Layer 7 of a small transformer language model trained on English Wikipedia (15 layers, counted from 0, width 96).
Take only the direct path to the model's output, skipping the later layers: a vector added to the residual stream pushes a token's score in proportion to its dot product with that token's output vector.

Output vectors of the tokens that the questions are about. A number n stands for n times 0.019.
"st ": 10 -28 -68 -10 10 -10 23 -16 -4 3 7 -85 -16 -35 19 -23 -2 -13 26 -11 -6 21 -22 -50 -17 -17 7 29 -18 27 16 1 -3 28 36 -43 36 -40 20 26 -11 -16 17 -10 5 1 -26 -31 -37 -18 19 -5 -32 -2 -2 18 -25 -21 -22 13 20 30 23 12 6 -33 1 48 -27 -9 14 33 12 -10 -9 2 -11 -5 -32 0 -7 -20 19 -12 10 -4 -3 10 27 13 8 27 29 3 -13 23
"vent": 31 -38 -38 5 -11 12 59 12 2 -30 23 -10 4 27 -10 -2 10 36 -25 39 7 -45 -1 -35 27 11 18 -14 5 30 -3 -5 -30 10 31 12 26 49 -15 23 24 -29 4 -21 -37 6 -20 -16 -44 -20 -32 16 8 15 33 61 -28 -25 -31 7 18 -2 24 -5 0 -5 10 14 -6 40 41 28 6 -13 -3 -24 7 -21 15 30 -16 3 23 -5 5 13 6 28 9 3 14 17 40 -16 -5 27
"ham": 5 10 1 -6 -21 -4 63 -20 0 -22 -2 0 -13 19 24 -55 -37 32 -17 44 -2 29 2 -39 24 30 11 11 3 33 -15 11 -25 -6 31 -30 -11 22 -21 48 24 16 -23 -12 -14 17 -11 -21 -5 -1 24 22 -23 14 23 14 -11 5 -26 -8 59 22 -8 41 -1 -12 1 20 -18 15 29 13 39 -2 -4 10 44 1 -23 48 36 18 22 37 -4 -21 -6 24 20 13 1 -16 2 26 2 34
"ellow ": 10 17 -21 -38 7 48 64 31 -10 -13 -17 -56 -52 19 3 -28 -11 36 -15 -11 24 -12 -16 17 3 54 23 -26 21 -6 -16 47 -22 3 24 -35 10 9 -10 -4 8 -53 -20 -6 -26 -4 -26 -37 11 11 22 -5 29 32 65 66 -49 -6 8 43 22 56 23 -7 -12 10 31 -3 -16 43 -6 -3 1 2 -1 30 3 10 -33 36 -10 17 25 31 48 -37 9 21 25 -2 13 28 35 -11 11 24
"name": 9 -47 -15 7 2 12 65 26 -8 -9 3 -24 -20 18 25 -43 -34 33 -32 -51 7 4 -33 11 58 -5 22 -7 17 23 -14 37 -58 -54 44 -36 -18 23 -43 25 32 8 -37 -27 9 20 -24 -16 -26 -40 22 29 7 61 2 52 11 -32 11 -43 51 -10 -3 -27 -43 -51 -55 9 -15 24 18 7 29 -27 2 -19 72 -9 -55 40 15 27 15 -43 25 -18 26 -11 -12 27 25 41 41 -33 1 57
"ased ": -12 -50 -15 -32 -27 8 49 14 3 -30 -31 -18 17 28 35 -13 14 -26 -22 -6 41 -25 -11 -9 31 14 -18 -31 26 14 31 12 3 -10 29 -10 5 18 16 -11 62 -24 -16 -41 -29 -2 -21 -38 -1 -22 30 36 43 -5 6 18 -21 -1 -26 -14 10 22 -31 -41 24 -19 -3 37 -48 41 -2 -2 66 -22 -14 49 13 -22 23 55 35 -7 25 9 -15 -13 52 -1 10 12 18 -32 17 -26 35 33
"sea ": 22 -53 -52 4 -47 15 46 18 -5 3 -9 -2 -23 61 14 -39 -10 37 -31 29 46 21 7 -9 8 -1 28 17 8 30 9 15 -24 18 52 -85 9 -8 -30 24 25 -15 -19 -37 -7 19 -68 -15 -2 -4 -27 3 -10 24 41 14 -25 -30 -8 43 24 4 39 -17 29 -11 23 7 -9 0 22 -2 37 -2 -22 6 21 -19 -44 -2 21 40 20 9 16 -1 45 32 23 46 6 15 23 -17 -13 43
"m": -9 8 -1 22 17 -25 15 -6 10 18 -17 16 30 10 7 -12 -33 -12 -1 -19 -18 -4 -12 -13 -26 -10 6 10 17 9 9 3 13 7 1 -10 -2 7 -23 3 3 -1 -36 -1 7 -8 16 5 10 -5 1 -26 -5 9 12 -20 41 -14 2 3 -19 -24 21 -1 16 5 -15 -15 1 -15 11 1 -1 7 4 -10 -9 6 -33 -13 -21 -9 -5 -21 -6 5 7 -6 6 -28 3 10 1 -3 -14 -1
"|": 1 -15 -4 -31 13 -7 -13 -6 -9 15 -17 32 37 16 -5 10 18 9 11 -26 4 19 -39 12 28 -8 22 -18 49 4 -25 -16 28 23 21 -7 -13 6 -5 -9 3 -1 25 -20 -26 -4 -29 -6 -27 -2 12 23 -17 -14 -30 29 2 16 9 -22 5 20 6 26 5 -36 37 11 2 17 4 -5 -25 36 -17 -24 -20 -20 -2 -4 39 -15 2 10 -20 8 -24 29 6 1 15 -14 40 -5 -24 27
"Apps ": -2 -50 -13 -73 18 -14 20 36 2 -16 -31 -73 -16 31 -14 -67 30 19 16 3 56 -37 0 -28 -11 -7 35 -39 -2 47 -15 -36 -52 -3 36 -48 18 1 -1 4 20 -45 -1 -39 -22 68 -28 -35 -41 -58 -11 93 22 -31 0 29 -31 -58 -56 62 16 30 28 -26 -20 -22 22 -7 -68 29 -23 13 20 -37 -15 0 28 -34 -42 24 38 3 49 46 61 0 61 18 6 52 34 43 8 -3 -1 59
"whom ": 18 9 -1 -16 -3 73 94 36 -6 -3 8 -65 -19 13 58 -34 28 31 -35 -45 19 5 -43 -42 43 30 90 -7 49 41 37 25 -28 -9 42 -36 16 -9 -17 -39 16 -18 -7 -27 -71 75 -48 -13 -29 -36 -11 44 -27 14 26 5 -23 7 -20 31 52 16 -18 -63 5 -2 36 30 -57 31 -12 -31 13 -57 -55 22 58 -6 -63 68 48 -26 20 24 14 -11 -9 -11 45 16 31 -6 -20 5 -7 43

Each question shows what one neuron of this layer's MLP adds at an activation of 1. A number n stands for n times 0.0054.

n222: -32 5 -4 11 3 0 -4 -21 31 6 25 5 16 -6 -5 23 -7 -14 -6 12 19 -29 15 7 12 13 19 -5 14 -23 -21 -4 26 -1 -6 17 -9 21 -25 -7 -15 -31 9 -16 16 20 -32 46 -15 9 -18 4 -3 -46 -7 -42 -7 -8 5 7 -16 -13 -33 -2 -6 -19 -42 -30 -3 11 -26 -20 19 4 17 14 19 -34 -24 5 -6 42 -23 17 34 12 0 -13 0 15 -28 -7 -14 28 40 -10
Pushed down most: "st "

n207: 4 5 -8 21 17 34 -21 3 -16 -37 -9 -14 6 20 38 -7 8 -9 0 -15 12 3 36 -2 25 -33 1 0 2 -35 6 25 -12 23 -6 27 0 4 30 2 -2 11 24 17 -3 -18 -4 -16 28 -15 16 3 14 32 8 -11 -7 -11 6 -17 -4 -1 -3 14 8 12 4 7 0 3 -11 5 29 0 7 1 -30 -5 10 24 9 2 -16 -5 0 -12 22 -11 -12 1 -25 -23 15 -3 27 50
Which of these tokens does it push up most? "ased "

n177: 16 25 2 49 19 -20 13 -40 -5 17 10 1 14 -39 27 -24 22 -17 -13 8 -10 -6 -9 -10 26 28 -28 13 33 -22 5 15 3 9 -7 -3 20 -14 3 4 18 -7 -11 -19 3 16 30 -20 2 -29 -4 12 -18 -27 8 34 5 -8 10 9 13 2 -20 -1 -8 -22 5 -37 -3 -34 32 -6 27 6 -21 -2 -8 -17 2 8 27 -34 -27 30 5 -9 33 4 9 -13 -4 -5 15 8 15 -26
Which of these tokens does it push up most? "ham"

n35: -7 -14 -10 18 16 -2 -21 -23 14 32 6 25 27 11 -8 13 14 10 5 -16 16 14 31 46 -57 -7 -3 40 6 8 -7 -23 -21 20 -11 2 -15 -4 -35 13 -5 6 12 9 47 -3 31 16 35 6 21 -4 -30 25 -16 4 -5 22 5 3 8 -1 -20 7 5 -28 -18 18 9 11 1 -35 -2 26 6 -20 -14 12 -43 0 -29 42 -25 -27 -18 17 -2 -16 15 -32 -4 -5 -7 -6 -14 -39
Which of these tokens does it push up most? "m"

n251: -15 -8 -13 4 3 22 28 25 0 -11 23 11 2 -2 -8 11 -41 -12 -6 -23 21 15 -10 16 8 15 14 23 -6 -24 23 -17 5 7 3 4 3 7 53 -4 -10 5 -10 7 4 32 55 5 8 -12 8 2 2 23 2 11 5 10 -1 -14 5 -23 33 27 -5 15 -13 9 -3 -18 -14 -34 -1 -32 -15 1 -4 3 -16 26 -2 -3 -3 -7 -15 -1 -9 16 -31 -3 6 8 17 13 11 -2
Which three tokens does it push up most, strongest first? "name", "whom ", "m"

n59: 40 -14 -2 15 3 -2 -29 19 -45 -24 -5 -10 -15 -18 -20 -12 -7 26 -4 16 -1 -35 -20 -19 -5 -28 -16 -22 10 31 -3 -13 1 52 2 -37 16 19 -21 34 -5 11 7 3 4 14 -8 27 -20 5 -10 7 -4 20 -3 46 -23 -20 22 0 6 -45 5 -5 -16 -12 20 16 -22 11 31 23 -39 1 -30 -11 11 -9 18 -10 -27 -25 4 -6 -59 4 -2 -5 -2 -25 -20 -12 -11 -6 2 -3
Which two tokens does it push up most, strongest first? "vent", "st "

n95: 11 38 20 15 -9 5 -11 -12 17 11 -16 17 3 14 -21 -18 6 17 -3 -19 27 4 -27 27 20 3 -32 -19 5 -19 -22 -5 0 18 -22 3 17 -4 -5 -3 -38 4 19 -28 -2 -23 13 38 13 -10 20 -18 1 -10 -16 -13 15 38 3 28 6 -6 19 23 3 -35 10 -8 17 -6 23 12 -16 -13 -2 -9 6 -21 -6 12 11 19 -2 -19 -4 16 6 -4 -20 41 -5 -12 29 -1 -7 -21
Pushed down most: "whom "

n166: 16 20 30 5 12 -12 -20 0 11 21 19 17 11 8 -19 -11 10 13 -11 10 -13 -30 16 -30 -18 2 -19 -7 30 0 -23 -13 -14 -12 -30 -18 13 19 30 -4 -9 -6 -17 3 8 20 16 -51 -28 -12 12 31 16 -27 2 18 14 -17 12 -16 -1 10 -5 -3 13 3 31 1 15 23 17 -10 -24 -33 -3 -18 21 2 -9 -1 -16 15 -5 -3 -16 0 21 16 54 -3 -23 -24 8 12 32 27
Pushed down most: "st "

n74: -2 -9 18 8 -11 19 -12 4 17 -24 3 -13 28 4 -26 3 24 6 -18 14 10 -32 37 4 -11 24 -2 1 -1 -23 -16 -41 19 -7 2 -22 9 -5 -17 11 24 2 -27 23 10 -20 -18 0 0 0 -14 -4 30 12 -9 26 -2 10 -19 -15 19 6 4 -2 -22 0 -19 35 30 -6 33 -13 14 -24 11 6 -2 39 -1 -45 7 8 -7 7 -43 34 -7 -7 0 -13 -6 -17 -3 -31 -9 -7
Which of these tokens does it push up most? "vent"

n89: -3 -1 45 -11 0 8 -7 -6 -30 -1 -29 -26 -17 14 9 19 54 26 12 4 3 15 8 0 -18 22 -14 -5 -3 23 -21 -11 -11 -15 -24 -18 2 17 -4 -25 7 17 -24 -14 0 1 5 -31 -14 0 -10 35 -4 -2 -44 18 -13 -10 1 1 -5 -5 1 2 10 -16 5 24 -17 -12 12 -38 -8 -21 -40 26 -7 15 -11 -10 -31 -6 -38 -5 21 8 10 -8 -6 -6 19 -21 12 -8 -12 42
Which three tokens does it push up most, strongest first? "Apps ", "whom ", "ased "

n5: -5 -16 -31 17 -23 18 23 2 -8 -2 32 20 11 5 -21 -12 -2 35 10 9 -11 -7 -27 -9 -3 1 18 -4 -19 -35 -6 11 -8 10 24 29 -12 23 -24 18 -10 -10 -14 -11 -15 17 26 -11 32 -1 -19 -4 -15 -14 0 -33 13 15 5 0 35 -1 14 -7 2 -7 -9 -9 16 9 10 -3 10 -8 -52 18 30 -13 10 23 3 -41 12 -11 -27 -19 1 -12 53 38 13 12 20 -5 8 6
Which of these tokens does it push up most? "whom "

n206: 47 -27 -8 9 19 -19 -10 31 -9 -36 -20 5 -3 4 32 -11 -16 -8 -6 52 9 9 14 36 -37 -19 -14 -19 21 -21 -7 -10 -22 32 14 0 21 -19 -37 28 -16 -27 2 -1 20 -51 -15 -36 -17 4 -13 13 21 15 -4 36 35 -13 -7 -11 -20 -31 23 6 -26 36 10 -9 20 3 8 -14 8 -15 -2 -4 6 -5 4 -3 23 10 15 10 -1 -16 -2 13 -21 18 -8 -22 -11 0 -2 -27
Which of these tokens does it push up most? "sea "

n52: 19 8 5 -12 -39 15 4 -16 -13 14 10 5 -5 -17 28 21 10 29 20 -20 -9 -3 -13 -17 10 9 19 24 -14 19 19 22 -10 -19 4 -15 12 2 14 20 -12 6 11 -5 -5 5 8 -20 -18 -29 36 -7 18 -19 -31 -23 3 19 -12 -7 -8 18 27 -4 9 -16 -15 -28 10 21 1 -10 28 -4 0 23 -14 15 -24 33 -9 10 22 -7 3 -6 37 5 19 6 -10 11 -15 -20 0 7
Which of these tokens does it push up most? "whom "

n205: -29 -1 -15 5 -27 -1 -8 -13 28 -3 -9 24 -28 -17 -8 -11 -6 21 -18 -12 -20 26 2 -21 22 1 36 -1 -23 13 0 -6 -21 -15 -3 -3 9 15 29 -2 14 8 -2 -9 8 5 -6 -23 30 5 14 16 20 9 0 14 17 15 -4 6 3 4 19 10 2 -16 -20 14 9 4 -1 0 6 2 -7 -37 20 7 -2 -2 -15 16 26 16 21 7 10 -13 -8 50 28 -7 5 22 -5 30
Which of these tokens does it push up most? "name"

n214: 40 -34 -38 21 11 -6 8 12 -15 -4 12 -9 13 -27 -12 -16 2 -34 -6 -15 11 -5 -10 -28 18 3 17 4 -14 -13 15 3 12 4 -2 -22 2 21 11 9 26 12 30 -7 -14 35 11 49 5 11 8 16 -11 4 0 -23 -17 18 1 3 19 -39 26 -6 32 27 5 19 12 30 6 -2 5 21 9 -14 -3 -22 16 18 -18 25 -5 19 4 0 -18 -28 23 25 -3 26 37 26 16 -10
Which of these tokens does it push up most? "vent"

n61: -2 16 -21 31 18 -5 3 -6 20 2 3 19 -6 20 -12 -34 -14 -1 -10 -5 -1 17 -2 3 1 -4 13 -24 -16 16 2 -21 -27 13 -10 12 5 -1 3 44 13 27 23 19 -1 -23 -29 16 -10 -17 26 -45 -20 5 -9 -7 5 -3 18 -16 -8 7 -18 -15 18 1 -18 -40 8 6 -10 1 -2 18 -46 -12 2 10 39 16 17 -1 -13 16 40 3 14 -20 16 28 -24 17 -38 -3 -3 -5
Which of these tokens does it push up most? "ham"

n178: 3 -1 -28 22 -25 -4 1 4 -19 -16 19 -36 7 43 21 46 13 15 1 -22 1 -18 1 22 -22 -4 15 1 -22 -8 -20 -22 20 -1 -4 -41 -2 -29 -4 -11 -4 6 0 3 -36 -18 -8 -6 13 -26 9 -7 -20 0 -9 -3 7 -4 1 6 2 1 29 1 -14 -21 -9 16 -10 7 17 -45 23 -6 -3 4 1 16 1 1 7 10 -22 8 -24 -7 -13 30 -5 9 15 38 -29 11 0 -13
Which three tokens does it push up most, strongest first? "sea ", "whom ", "st "